Layer 5 of a small transformer language model trained on English Wikipedia (15 layers, counted from 0, width 128). Numbers have three digits each and are written without spaces.
In attention head 2, each number of a token's query or key is one row of weights dot the token's vector x plus its bias. A token spreads its attention over itself and the tokens before it by the softmax of 0.177 times query dot key.
The model reads these tokens: " H" "is" " n" "at" "ur" "al" " v" "o" "ice" " is" " a" " b" "ar" "it" "one" "." " D" "r" "." " C" "al" "ber" "t" " G" "ra" "h" "am" " of" " the" " University" " of" " C"

Query weights of the head. A number n stands for (n - 500) times 0.0011.
q0 (bias 0.037): 508289380504585318520677385457512623557670419504512567620420304552468360797439354350445424377596469342458549504436776492562697570541401333352219567476492359680427342176519289849595578515549515654575741583444552564370550500516746191468508257438442481521381496533594620361350721426403646424511658500595414702482397575557615586724601394597527328266370466693663539813399381485516425542388
q1 (bias 0.053): 488410865496566281847477449799276354431244557377496567413439469328387576457572729380632595419540726215479443527279602365411489315411492640760485537512333359512590666496570629319305496368549597386527453454652601639480500528426508435346568354613663465614209595418663369600591573640507362445477631702376353526522463609496308402622310508684558460611241523511607484641508440574725459573248
q2 (bias 0.069): 500565533598406541728488468328653570278574388383616386298632396516475562577430356485433585414667337077554542632431715331222550703526737496956531481355535631387496766516586277492361567638481756475420595390630504383556595480700472558420460343346543441414371372328525321535464391369451468419641473324374550358445343479687691365620561469508496589654572655620472548492294390610492260668752
q3 (bias -0.007): 610307173270740549671508448697273525588412504797766249310450487435403599291492470385548712663496381448442603504504460328454442375536355707367541386552612713780611455435437338517464182618707344588479521277552533703595606197393475196590682663394326297445744487496349520626298458318496547376361550580412673444406564527567852594491500500598698504517620347504535728421165549462264590580656
q4 (bias -0.052): 394574515615331515676496308316525529600484622662640344392482390530610436520454541454596482744590493526275691635804360463464514417466315333486667580459681551590477574422594550349516654446464471534548315313739329300400242662492584508470374473278402352591559622535424647662489464449319603524489558232589371493275552328389439613557371504455504571734485226577541651257549566381485594493496
q5 (bias 0.087): 624471395693517571672624509414521403601355429471530361505421629465398658520450651331508442626632509231698512588526460760513409472476404555455579635448454705571740668418597477424205455602533513527530236633815324330327479540581590285288291442555900564440386582473661385356483646513561444118192706601352678718590464610228652855335610483738466522713259687394387517513265602547321311669470
q6 (bias -0.048): 700645543467278742731444584328401529496395443533546440394484383291569593411528239239665805463796700622360609797539673732578476409295573724587715428374500325623244487504656363504504390351646521318521409781466428542374380393351304695542559582454591330509508475474448540516454569654301370460504369555516491469477649406406487263652476395208426713521550788615513445797548349707282452492256
q7 (bias 0.091): 504281386670381565916521738433588356661267375439626500943470562714403375603587424509354608627541620509617504296509616405373686492534648522584444496500375482264481623549553519483184491491703681643656566376336653495361580715416598569540694366309522703486313540650463445487424444695335684596581500525874597437431776757369244251616343491274284304532402370362197487326362610350714398250280
q8 (bias 0.047): 466479548567576363599670465655458740529351598403461471536383530544469912544654224595126387298333368470705595412658647639276409609532529576480454410353488722454518255664508586639559658462358428469354491518618438717556504646671372562439526478453232487278590586523500561652535492394577435408808230589800634754414609560387375415291116338508712198670410283488613409299491467500308529673432
q9 (bias 0.078): 508665524430319508604727375640579261613331371449384553639411392488512783695578476492631457614414635351486492500328463415461662643541364164356690568448291484570504475411504559445525592528488382405480508121484721613504512562412512611589605822508524611435451633617783397331359519595481709491508276275425517609646537253481233436342473554580425455735380702409553476469417645524300119630717
q10 (bias -0.073): 606482457448306328374500523333679441645397354537671633468515731573602691472437557471539286667706387511586434471337524561459485425496625219611529536763460545630339167496496512630604345294702725445515556625454460512366320578722523584584515437752057230545680580460327475537431518624460313565670515667429335486503344460419670277614457489409571527635447515645396611526371518620543493493425
q11 (bias 0.032): 650429554624560627521370669512504216676185436247516523396373488350648571564377405637699647424358313529574472611613441570351227592292309504554429644516342529736589530368544729556574517633361593652488455404600332703348536475517524368516343593285496641310535352667474348556772679350387414360473207619630398888380546600452402508602722374664573721309607373519363393412301535439517629681629
q12 (bias -0.032): 425649505600688844273363572709360413634399574282718454561728203387637521250427674411458345483555518643564457530077284643469466538496703522450461441594375637313367679165596313352035430631672631486744834330360453522612540577463465357353347670707526653591479665584389335395312694403374496452602626488260583550557571188448468615505399350589605382428513694658554822578605513579597631382461
q13 (bias 0.054): 150407496556396433557508614508416536599540445778374573611358435566232637436476455578325614508620540590683563303608513463612606595546705604699543126626512383587403174296504697108419500600429796450561444466533612681569504363530436649492356701524384500369677313390694573345280508693581753404508440424485534576667318591611496552290396746264540479443545461441229504535429442648483643584600
q14 (bias -0.050): 289516422729671610372426564368400737566680218463474516473669462309136525590232338667369677138513407440469504310722592491437705592480459265520508516496562682346284442367567415450671522496599626557661668310288492668611424714620584538705724465361525542569367765496681512375389430466435218623480450671298619396519492794703535580478363623362349522229666397380461427492513391366889370521466
q15 (bias -0.044): 433665274611660345475762348454537287247473548537408520593228354577565411542508344676371667676521355741481403699641413348492233358433244632547488603694638492336630522184603482557562346545399698409533699402457819475243512504574658626723631565679405421252607546482383540257294577425385664271564611535539483433550574504533941525457353617644446496398433569405610319492332679417465731504488
q16 (bias -0.009): 661496545500607852614664637614397568637799509616399591454385142380464246548436724433545521629585257363642462738214604235289555405401220617364246475460627496645591509456616537714301399509284737143723509393536513451469288460688457451584500635622444643358583623665700241668324385374649500523324341520512468722344369603551614243645612555688651411487338716448380535623468309565568513328396
q17 (bias 0.045): 593590413720584522487312752402275591517362429396666472818376364491351455547669406419500351417591496564454357533417394346659549268149360462512463476154405470421751487346496478579518696341311253610530370193716439504444605775460644646299711658437626458518395564469761536521466591643468645099610654261532557691484504505624487348531480443573734426844368360543509795475509532303668557379362
q18 (bias -0.100): 435647465519489638504500496170500496537375456684327377524545405707461578475612308441489392654414793253289566463637452546383256446532760598540652660469322500388496310292624476481549660458337500631381477455617610202539606630528523551589488646337159632512613554508325398372400712424424592504789406561632381518395471651679512546607598493478575745364615396476624550627611405534241347368587
q19 (bias 0.131): 386587368622547495788661519553806533505391391711255559753444385500376458518351678445415700110735595519366310472574540437542463220162775220346769313206542557191450530645250970528424872514621424678855794225432532505399092593610486383495490520239419670428468505405530514406249463600404365474523674509670401585737706566304570395594573324555321515374495560627612384467599495566690477566434
q20 (bias 0.015): 656430640489564539400765469316481470534475762260707417887515401204220507599352431643411478429355644585466581526637717693372474385561545428478548420546677268500310249708586504369569524677270387646397439598519763415435428539564394767588566591356526530484362554360504555628535374436355665451566605722343444489497507419478428268611478430500410792593580348430554608511528555583412409346560
q21 (bias -0.142): 271597359205566509349504479525488463316523478512496301451443504274738265682508538681406415496230537585666609410800361699245516681425581620555492588622630292508561615555475478676544333335480417279378533326474472538766815517645562453551385712712326405559544576601256452611428309442556626599460401355246704689512476482471666354852376730400517236343622707431356601447599424426491332492740
q22 (bias 0.076): 593615431592426492477428470459651511595423449791541785698347309171407645524460572414528423441619407625456507423285426417589213486295489574461551425296340489496457631598356234632425406352325548376688708356401608401428649465527668350542732554545545348634529383752625464633496668478589477415464522440406707602335532516387214649648457438410622771576541500517549621456488464418602668393722
q23 (bias 0.077): 263627590591326272469509531305895643578332372431327358463663359419436320610642429487657414548432553491365321667473541429391342562292440430529466391620436584414244374513422649681678421452487208806491465575612816598371281418380456947558585459583421984343395358199573719700509470570387607396686678264586330500617616434431376597431462662496600635643412449568424580307541450548850378626326
q24 (bias -0.038): 376288351574402651425436677759480447569514821463420547152330408423530710531565437532527447627466554584485738439496517382496484076327618360453718464487488558276586394626549346308496762348375640517513682362292572601319417470461363597433407509140554533505329487644509448562416297537389433531472623606418383347565449691411400649764651665428771755623613686626741206394534563455652480742418
q25 (bias 0.089): 558649512625230424624742434492321663243571480409714427439575249504584466446485461567500387511615312422503414534385664399508335456427387550453358658667421358405636414738447414466451532435335603584454649311650482524683381421427562595500465424427289439366537551788588537664601444450438434508622310529554488721249308884447456462263758429470367693567833650394382570447496710385589327580481
q26 (bias -0.060): 421513392392850473650199562522500586302600450371173400337474601657836232317594734209665573500667636469405678363437486718638560566351658583741483274460645430685450630349413379646500463587577309332496592744558437629327426324242478652398531473631130504642513292463564429509447705373671518745479621644340569677258504645414266474386525411605400424504548598556295292504518709817569353431513
q27 (bias -0.059): 373362606426712286616423556616574594379656496539692451551748373593348616614419420427653539363378342492529569577557273508598404590485612543523643322624504433348467530343543462714580872295554453393480536555496237597616508459625659314420799414547504437651788508270338375790432492611708696265370496821522430257584571372492288635471485423393296463423340635496205472605537394606429394469484
q28 (bias -0.098): 556339553590461582412523311424504621520448463688464352209515548415640469526616608504691426641488421669374542302365426512594488650680450626364566253299485397672442356428304707469272651276670614455472259542646607549592662607525464638757375479421662512625333416404322572480825484350534673479405649530612421335566478785574300361450489673511453423492892597627274689283376337307384637473500
q29 (bias 0.069): 458459552487370579496549470607479567363643283525397500500628564478430599857405517561432359450491318431204500182435258496584562837376740668432925557431385746371469257470483608454725513332351487544683508613704484716680483692264585675260461394487555567459464650598823488471449438276508466463687513600599354452777719423454309436579383866366542569474564657527427406347412585349571329458361
q30 (bias -0.020): 435690513387391763430472463446544460416621483383591605361308471575559400458584533599658476548319475351481468488433572483557329461492656443488416480910516635464611783355617352524456332601775581551463382264780759587533471703590263285757321390524402297407570558681509625249529424561570583169543403700538761492496408518736444701773512294626524353404578428275188417260411586557594696423443
q31 (bias -0.120): 269592303419491369201281244781547457594666400453610359352492640357626648246385412492344491603424565540496555560487364465569280463887547257554542579407428334757450634601646611744565528703390504446277379672384421509332600536353591967518562391422569582646575447679113684328478142470629606584546564463626450484492570495457532709500496686479457567260522610688478548415468675764194617354751

Key weights of the head. A number n stands for (n - 500) times 0.0012.
k0 (bias 0.087): 484625406310544510721482539538428475388420427634548518362633586461513559497512577509551537694474440365661691407663233510688537536386299651539426552362491630459355540609591561481510497462509575464691478476458156448625440628453532334519406345573459358277609638480457482553368438636527548394643588625550622461404401391540716490421630641503469383384500256477574580466605521516450363481402
k1 (bias 0.062): 602587500607766437687289334355573386563657493456361491490572471661517488539644613506645447446622442539494540481516493646256425770706475570622581656451481324560340500448500588626309497376625481433497554596408432474325318556470558428494428390663427510517647487503456451551377591264472668528482595572401674461482560493365483369440506444642449398745281559447360565362390604487574515481551
k2 (bias 0.065): 289497344513618503460516718660513513558431590340630557416371679490407378371526597439444348529442381453515500561272417674575465534672326421374523522453387378510500774490438444516409580441542474607493681617365446547477474585465583511443419332375467395281487797469462414359610338477456553332455389488426510469710650486413663672762547558614510371621706748573574477299359411526625506562507
k3 (bias -0.054): 455472576618574413487406674503238271745620405577556534497712646427537547425424300344537437510377591631418550570653429615506610552668364352703522655375550607443568628359564497631700510603484468197311487535520366460434497413633633652625632487591426346398491382493317652442500323613444569503450452509406439531545589392541527315541382563441522427500608364387563441633564376474374547551584
k4 (bias -0.033): 617573515615521463539590418512607323352228403497403658774336494537522564486600457387585312396488449439418550535546538549690465497426538527474374506281506473349538497433509404447663624646427446609409404629703532518488434416370500540667564534500536548422397503351569408583448544638400570409546464404641337582492540223479491659500443605581598522549470503420616603526282601393755408565581
k5 (bias 0.062): 479649529628503402373303379436497369559561599337712637217486708500729353386637415699659514597565300582595609538601555525559319477656641350683538446358425275579646612376410399628507422535568580325549413515468493557472524467507391159415571409419458636546383465411126591417567610524490585424601552662342493427413540380672666518734597425588483385529440616516518557479409312601404439462702
k6 (bias -0.075): 596480585507626346542420570483537551585383428429549388420544358616343353596416629590776473544599548598578487517305590472497533252415379572533416279528403583354435746416486569514628525599497421672521610515644272493333383408525586627476518518524682603616316458467543599527357497431365639700427466607710122510589364740433533386443747443414254479658451463513511315406400520479749480544486
k7 (bias 0.073): 473490472681315419548586624603419456366500567430394458446503380556359437566729528392404517353518568476593450610444532624709517703577517629494407451500553650470450569534473655369507306568540439542678720657361784538469422384375531325445618468731554419522480576317621298601634640734419490335562470654423557513606718485330500398443672401529375479486349497472133373577542588591304386443456
k8 (bias 0.066): 459559503413339447466471620647527427457703345520401558443490612514391579465388808578567368657497399466500438332291514342634631570577579433506553539630615507703803219651396482407633343631480423521371487453431620441473719643425520492459521307584399500394439411432419484473613672551329425471594597532459458324603580562543386388567519428649550261603663263326421538341472574429408766437614
k9 (bias 0.075): 687801411592490565493302504531473463395523561367416672390416500528565611298743594433503365261735787307478295544418536637353258425353591524556460503577375576650576224444534640663426332596409534543611562296440447532290514582515621481353366486590386637384440399697558722490644503500530636220473647536416330542484568545534406566442566413480521461652577591468546591530385440503489550493428
k10 (bias -0.106): 351692503656363418577596369573343308546348631585617323616626354480462484390587554554612568552524454560446420397255524406497735635409361444377461459530468546516352521436588641572651640424352536510570510500524544689644259445577507803433402610576516480518297500469611440497483600388560463543720588478550465413409672571568528556566275539398172395578567532555406473474634332553479452281654
k11 (bias 0.054): 584551457614503504454378475581462603469404496421369714552558641536667360506507440470289432583435451546510408503550303457528680314401384779593497517716435311472850567635469608397455585503486430209257409552550544393532266486441391492358471671563455608458396482393397611368443620444480695545631476711359654569616460496551511700401574180661615572661758339551425433606536393650467547548517
k12 (bias 0.006): 441745480319527390283614449535608546392479337461693608388515422684435409507638579496673500581432613397440538683681585627423675422559714414589748578718591559246325675318527699400342228446409566390469555328592395683409457411414559605591165447902430543678519453549463215461346370434657401454466427356229582629529574441504639457586511595500446444321350679486257326703504444663676500461558
k13 (bias 0.081): 555507342294402706497527632579453473554545675554510650624430717570376493525413424540245577534560531670627311390384511417405393552416460428461487444555420589537461555434554504564617294418667785528545534383444612559514503532741305450587479674558316378433372503525518398507580453561219490445391578513731536284686684584399647377339500543691561367601359417447507455399635339483640743338537
k14 (bias -0.052): 378386533581408400583649504514267743286609392489547517443538284346363469576503576414429542320762479362529469580622355384383604500534528678616441514482430733148612424540373416528530511493472560615640650573386411653678393489428411568399737511371700550349438742474751301358522490521357453400658546247500788385671500419619586475500397608545489423507417570526431446591489384404740634553393
k15 (bias -0.037): 506503630452394547209478503471174334681581639657552389600468396360413377590646415525515364599563464513532711576393456503414509564491487584598336509520443451605291521520343448290538336555519632439467523465314593474730500630749519471700480527510432687525556556500402581567359449510537408458534324503418581488390265576583622617432509689506699692510311412455497641446513463481385627423484
k16 (bias 0.000): 601660578610525436322636383515290433525658240603205572385514507463485447470560712587463606592526529639615454345611744595614574476575422626449486590398338475500173462518239305663504534260437647504409590392330476599401482485477680625412434552716529478445693562725436452561434458241631737535455450388415526575656391531550871370700593588673371467430511398589427558468485459582364593489392
k17 (bias 0.089): 668497584236352511482739518504588489482442507778670486595395439577467761414591536207527469592548443500403431343485559446444337503436545418626597480316524436651507515569472363528629342521434379370543582791277404471493504434376436249439591274714553454628418634636459284500594570810561785392397398759517556601441392592419507489511421365606482387438367577444540601552318524326429414645645
k18 (bias -0.069): 504321444254159496610335643507597311550425614629778559554507398656628542540337463469548564407623250529704317592511591493486645352236489496621486521529426587357610353621443338486569619525401421609646543488578608463485439612447663565742474564457453370587285372378621493496529397580555401234591228579483329678593705508422572649428566391458342422718474493696337371433560621532534556636554
k19 (bias 0.079): 297478417413458456771667550736527523572450480647411727557451354657595634475489566382536530587480305453632496680303584434515519551406339469431437353213571799545512651380345516387267358511552656337623473344359507414364370476496458410364527608569660675550507442484504540466395714534646484264496700547310660529415215516658774454400438347714648582590276597493480636691655610485661460341165
k20 (bias 0.017): 643439617547465596577626400651428366587580487440580524490466296523256686621472420647670438441356636719523438472291282429566481320437531519575710491455367557394566557497695500472216440462379503520519421480562640403371459493299614266510526652370491724548585494594523555601622410627391584510769440359583430422573515544419370494394473395631443546461593478497678477544434573386497543478532
k21 (bias -0.113): 277310539459145445363299416496836585552570504463550507396518538546531478409648317551496426307418681462384357301671484565325482500582493432493581666588324508348433163500709548415697592350382556602299602690307482550573538625540489972370558390519361526705662828488611547687592456496608584520649444447574437439392504447485639542449522471293500608515644467604438649518453666601512279425448
k22 (bias 0.083): 554487674283658405538579400459389313360489479530630523579361466448683606352520627431609358346430422445534405457514479710446470478503334446497381357586695354313496446455295579593623586564282665218551301384490337455538392440539663473514528327497507685710416592665401510487606593503587545504239540621538592532553631544530486381680481546604403653476561341537393387712694558638472347312497
k23 (bias 0.079): 364429679627548713570605574588586411390454387527592616755446255579522337658619500396379381442769615595494297381313533267366442596368534569464405510426500490654318730525424604438370702607398465558710372563693584330578708280573455399504351420403545635235543253460664480424440681490430606425503266467542675520548553500346580427427503368557507511486377595494571482630482627389478443448455
k24 (bias -0.000): 644456655541427329691561603221503414713404449469440744556367507507478568364343511568513596272648444546614170514410482607465384490440414605450619651394541293173726474532490444407273559649541590445461667388385544293582469410467542414511297471472681556519540581548734396341535452566650312387513579490625467328613467530490478493412731378513535489625486756497496667445518332549397487531507
k25 (bias 0.073): 635494371484411587286715565435360667494465477405552573520544426273667513485469503454557296589381519383564450415229584441681575491470136599445328638623447542229547510467300630658449581494478580624393398538415506467627554460426535475506464440545327554333546549659463389563734497340380610448423326485470560588512678500434412494547580326611545533585565563597578539519450515478463586671637
k26 (bias -0.088): 507526423540332356579424572541440577653485461510411474410291704441651328431470623431580656487615602421395500732619535238420540439423444395455450351469490517483408587748523658593323743244374291630299409518597415424572520616639385655466424232612412608596545569421422559490435672361474318767366413519659411500481516315483422374624571582533530514538473560693514620560732532631479552356416
k27 (bias -0.077): 376420621456661328445395516355478356497563636371584506473600638405374478589385593405329528400536535762566469335582623464623599485349512576467584552458466577390407422490497490572453460351463506649679414551428632610542506536353592589452750411580475576614235513403407460424361512535540448651531635536315660485406386691438477500527348565436358493481468497377640545428851616595704366431668
k28 (bias -0.071): 621557807471133374305430473457601687416522514448533600605519619577544494406378497367413490558659523493485589263429719517552529571509542412572615465576605592384490643493487284571528531572519500548563379718658755757404497534490507614344604473382654458511695457237617576539453301556434487539487438559598425546579509299449328421380349420513464513436629602521493291494418541451301509455467
k29 (bias 0.054): 642440500520545396577473475437671633442439576473521629496324364692288618516381325420373331596632264556613295466364424370308652530569575338464318507504672580561366570518473360596434606572588472550640617303383630730707483568504712287461412280573528531270560539566667424390437670631404454407577596304338446500487418768663387601565298369573383493525650412449504546517478527531674590616565
k30 (bias -0.017): 327584483474497483359426480355480559326511448589621363373396614565587477531278615593390445599462470544506526627582604710335750667443598483671328500554474483395479575568559712418347570576373646361483696678449545527426560524311547552426510694580420328561401301525381481378544585603303449353686414528409510440362610268546479403500602600583507459473748637448415679529296481619350577306646
k31 (bias -0.076): 559482455547333728552447422367543316482628324554404339741282636613367325680389319564548532493628683426344457389598454422482593382403482190500725525378454588388615531429536539363457678544586689687751522531620426522656547538569493651734388679456412489532454459318469535435474407639668693776535652462479274510658455394461427764634451525412456763459522407661388511292390416413400338576373

The vector x that enters this layer's attention at each token. A number n stands for (n - 500) times 0.0083.
0 " H": 595196615480393595482430390540732613514473366475513352633441479476437353600374413519408572388491650468398431533527590331490642494299478486484464420654369499276630422426767389445519697550400539773547539524806525506567580485611490870627584524430504259457544495490801452443431391504563354770517468295582232655537546237401406704462481580347388617414645371639581406314310673563576469525610
1 "is": 549317582564343530427499373554779547418515444442502283591454515549323362604404384477373640363585629458345407459473475430444672443407546442482605531661443581272640471489721401452530740581347493851511599501769465557556559499558487977575557524455432352523499413450740504592446373536502310825348331351594346600475578202351297689483590530358497612510628336678555423367502627496570366538440
2 " n": 570275512537218549473440282556673468513547513403468311722497535509358368635394388504378560346517670504305370589508536342397707371320615548515544405584510608324576485516605508411437707491393475881545565619721521511564500521506387914577562533531458266395543528423723522482473342533546403882432461367572227626498566263406386695476527600384451584515657375746576387372413577536596428492563
3 "at": 565391568551378686506446480548711504437473353568478226661526575521331295589474409447456694427543646498358474445432517355362643424449575363539573488648480498219543323506648427425497821585434531829473565547847491540586546486532463883517537514401504374501550441359781449494432410526519285872551407330613280585424516261333405680481486501311439570522580368655531381292462668567557489571474
4 "ur": 604232575508398542416429362482703595465575365558517275631414519531365355558423380504460630405569620449433372477481547409463618448449522350563544465629380579218515418520657430420458802433519599824502567524831507652558539519509375844534506528365542413525540461390730477531369372540512327886555413271664252566445665303356351646461517500351420556626549355651646384279436602668549469650484
5 "al": 508332621568348614507450421504742544431550422472462283663477462461398392606451397481415557320520691475343366474479554370539578405565588344619434458658362553287539416507646387356452770486421521807487572521807550588552500484512462875546487531381507323548518437390797556540351373600532342872498445404655219590468602288380362631375503606301450626438649349709582419317482650636577474600449
6 " v": 540353573590374551454404311562732577448556449482494320712501598490418355644420471504429581395488759518386349507382545330406659371350564507448466426548493490220554447519704473320481737581446490816464587575792491589511484527571428885584559532462526261389552459439758487472493383523628382851582424310643248524491577270276415643511490567256374634470510439686575358339417572527561521621548
7 "o": 571275534493245619496506325486708539456467395378459351642559531552337413524428395511379562420641619483400495510537584368449597436420510495523481450735396551247598398561715461423452792487492542770631579555817462522579567488516455945543434568408463422523469472346736509465450330569515311893434462333622246609514632289335386659421594540280415582378562376679587401326439572592572468642454
8 "ice": 639317507544338662544474452523687582462566516414477265647466558547350306597367413521421516362585675467408427489453613417453647513418562380458551503648412514207515454508670424395533798485456536851562594535742525554641476439547442955648476481417557364506508426418718523567417343549517326749461421252616248629462515194251320615392502585331490607486645365697508372365473554610544528575499
9 " is": 585264497571374559472497379553700481526513452504486306759496540533442364627383495533411560323637667438382443552497564355498561454301565485456478426643425505295534439473705535382521734544438496841586577525811552579573503572482360928583470519445535218469580381418702484488442302549524305777455554331604218570479563325410408671406412599271399663469602428760568378264401588565490461571554
10 " a": 531217525506263506491524337486671506457489421537478310674547496488385384617369460445448620392618664416328386545467505322489648433384655441523472535574401506281569347464747444429494764573413508840589573527722437579587542551517411921638504589478577330499590464442743488428431393549623390808509552251644229601530578274387438647391521566297444622452543340699551331300413551641595531529469
11 " b": 535266521539322568514495337489724580487552392515430286712444537538406400650418433538385601401551681453381351512455575353466649390389562394466485496576465518235564379499688446411435687550423486772547585505736416577560537437614498929599522486474559264538588486449747424422437330522538370798557399262632207590562644305351417654396484616239373660498478423764587356481443576607663495604511
12 "ar": 617333572543276617531491381562782551474508363547506254635547530504381389566367410466408635390621673472325347470466507329454643464478543408541341490602418552166525366497691471397533702443422558826468596468757498606616546453586482840549489590461510420538552469487759488464314298558576271808526451331628249547517631345286372684477487548302439601557551464707605389387402589657565418570398
13 "it": 672353527472306602565502388589733528533443265516554308666486544498305424549372337563452568417605669492458451437458511340429614424454574458467479532690428606173456378480645443476518822477371608755559626567748553545629488527478407919561508552469506336501575441423720498504346294530457318833491433316604278583534537262286375624403524522397422624439571441780562400348499619547592397593491
14 "one": 626298501487349582545559368501667533414530451465405353689513529518402338527350449476393554401583607551418470469460586362462611505435601390533484501697404537228554405509733436459529775451436539778623572493765479636561462525499504933665478514426576368438425483407776500513351301529593323834541548243633161618535561278283321579353576453262440572417635441713534438361498608564542489570517
15 ".": 585246550580257562566532313536693468424415409403505338738520580469426377617421466534421471355553662507400449460502524323430616459322523461528514459651408488258560459499655358488554689567391601741493612554737511634580511560610444914613558566424581332508535488475766483540421301535566323777538486260609165588539553334324360637347483525345391724492608380670604338314379569560579519619479
16 " D": 558232548560235597466518373502742555422445358447519362691461514521347381639352403513406536370573771542388409507464479276465551455472533464503433485636524476291552422538715407418466754457384471771594553514771400578466470466578475858592532484394502267477488523492741577509459389526621336824524489317651226683551627339405364711407488597310414629486616426669566345293474608528547482641583
17 "r": 648355643543318586507483416484809564463500353537540273660427476499362450568356309484388528329529640494434395449413511288468638492459510391521490488585419563211573391479646455418447725439495455856446576479836544587546543482533430934503571579415540378446507463486677482506401374516495349911483432367621282536437617335341349742470555564274403618484596400700564443365434560631621476703543
18 ".": 564262567589209567546477394471693501395444431391536320764516570484402379620414423527420515381553608491410439441499561312389613453328547497526536450623385471256599463490684376476550693561393546761489591562768500638557543530529463928581557555448567330534493459458773470497450316564562336793514427314588198613539572396301310684399505518363413713466637381693586350294410588566583473646470
19 " C": 535222514555267610467506449507746606497449390460504310668464541496320420606399375591421547415616696442377367505447546285452558493413533501471470523593495489266598381469710415456420746548345475793475537583762416545524494493530457877557575503381524284500500490465733545501465457553556428763527428307569271643509590319327341721392512617347362688499643371742556358228499635584620432647583
20 "al": 526324554611263596490483466474751582402537449446519287660469436474393392612470367473406541347538637423382323468480553322540561405571553361641457490610353526267565430482644381395496754483402522844487534476829496520597562453457516869520478532389508337497497461437814530477394380604546342804467425392618236630467602364378355697418526587299461633468680399742603432318471688612572394653488
21 "ber": 627297515504386536463483424423732622441567425476531279673398613513420427637419428457339549383559559472476356490475541330442544477397505458488514570577429516131505440587677411455512756490484479832488584544826525573671492420433435929550487514407568394493442454438774505457347330557489343837510462247618246625479608324309284650448466560404474611559623423771589480350476599631585394546535
22 "t": 644306577535270577491506414482773533405492433421579284697472562491326441564403432484386553407525659386427479398464519269438619403410488500562546487596482501240499359483661392458475880546468480831469602482824539630561489445503448862541517480302472382521551459467781493534460323536577358875515423327666270570486600325335313678422520494366435638470622475690501425328508627564576450589546
23 " G": 559228558531292577435488404521799594438440397427484288673473562489415412636370450523436471352567673467422374532411558269423588463413565467479497494591543476265563403524771375376416750508367489834557536559748466527502516515544468879534556493443489303441533490481728578494527369562564360814580467263624285606540640325379316700466551635385431617512631393753526306296437578502599423597536
24 "ra": 585285566519297585452455348446717572364534431472482338625484422535370451553451368527398481371496615460363412468424632317467646454369580349570573540619421616249665453490710442432430715510440577876523560488827476533617567519542501909482495524373533436451518463390766439498470344536534344854473416300647250557362653300354285633495627510330438578524562434692577454321468591649618479652474
25 "h": 571341616479247623504515415457781521393461486393529317708453494516406486596436370520384559365478669543408425515480589349455718388422493410540480476629460517261520354516614435389411812502466466818509552423786489566602606536514466891560528524384533359557552487446802465473458384513514350855484446319607276547489671338311307617363532529328373585519657475695534488204399601597626448609501
26 "am": 566255573505323566466498303510789533390501398464465266629462448461442511527363411449444578427495626499347418511446543353421684535473578401495581492639431499199562398493727439377433744537429527895547555463808529557627526530536474876566513600430565337525472470445803500552487346589576388811524410321598225509479605440227234588467540542386450607540605425656548385282464625606598418605463
27 " of": 563228589484204614536535380549771502425512446310554377724433522514413437636407390499365578393498655523416368562412525289443597394386555485485521572588416548251576406488664472379592758530438437866432570570736526599570483517506428919571531424412492329538501455392806536529425349529559367722433550311580234491490604304395377557457484574425367678453652407702525499252448651601626514581574
28 " the": 534173581495251530482536372473723587449485485374490349679519487484405360574415412442463558312580650464475397493440477286450664470438628469485558467656453536189609384509764443388563709509399493780578572501745500536543557536497474920577561502432544275453548458409825478468466411588544385820473520256630310557551607305399415656460461574318450680539560327721582403280389569584605465503512
29 " University": 529220553494301670442475400582617680485526427497457305651419554509395382604447364418418460342455687435430355485490668338447601562366583528366511532674374524203500391488728438389499736496464570845596580586793513563596497518565573808617538404359648388555478462394759549552406459535577327690515426229578273513501504282316347658463458582322393610560592422674551396296445668571623489634529
30 " of": 531244544482218570591528337524757521421543437334557393719485552483374407607412392487341595340496638479451365518511515306458616424346570485475447583608372610212585385482642413392624755541453416898476609591724557602599471561577442848590542386375532364556519451393782557521431369511570348727481544317579208470506633287451415595440524576422350598432566467689497464286442707566641462548554
31 " C": 466237509517280584550501394505752637484452405427495344629481532483310422587437442542407544354618662416401374492469546299419616514395589507436436502607495533241555419457692376447432781541367451822480562610781494512549497554593487822563561426387521289523536488413740532532477466581537430782585460284573268609521614280355345709408529608305349617523593418734546349245487681552668392595554

Token 12 "ar".
Which two tokens does it look at most, in order? 11 " b", 12 "ar"

Token 26 "am".
Which token does it look at most, and with what share of its attention? 24 "ra", with about 20%

Token 16 " D".
Which token does it look at most, and with what share of its attention? 16 " D", with about 30%

Token 31 " C".
Which two tokens does it look at most, in order? 31 " C", 29 " University"

Token 9 " is".
Which token does it look at most? 9 " is"

Token 19 " C".
Which token does it look at most, and with what share of its attention? 19 " C", with about 50%

Token 29 " University".
Which token does it look at most? 29 " University"

Token 18 ".".
Which two tokens does it look at most, in order? 16 " D", 17 "r"

Token 11 " b".
Which token does it look at most? 11 " b"

Token 24 "ra".
Which token does it look at most? 23 " G"

Token 15 ".".
Which token does it look at most? 15 "."

Token 27 " of".
Which token does it look at most? 23 " G"

Token 30 " of".
Which token does it look at most? 29 " University"

Token 4 "ur".
Which token does it look at most? 0 " H"

Token 17 "r".
Which two tokens does it look at most, in order? 16 " D", 17 "r"

Token 13 "it".
Which two tokens does it look at most, in order? 11 " b", 12 "ar"

Token 10 " a".
Which two tokens does it look at most, in order? 9 " is", 10 " a"

Token 14 "one".
Which token does it look at most? 11 " b"

Token 23 " G".
Which token does it look at most? 23 " G"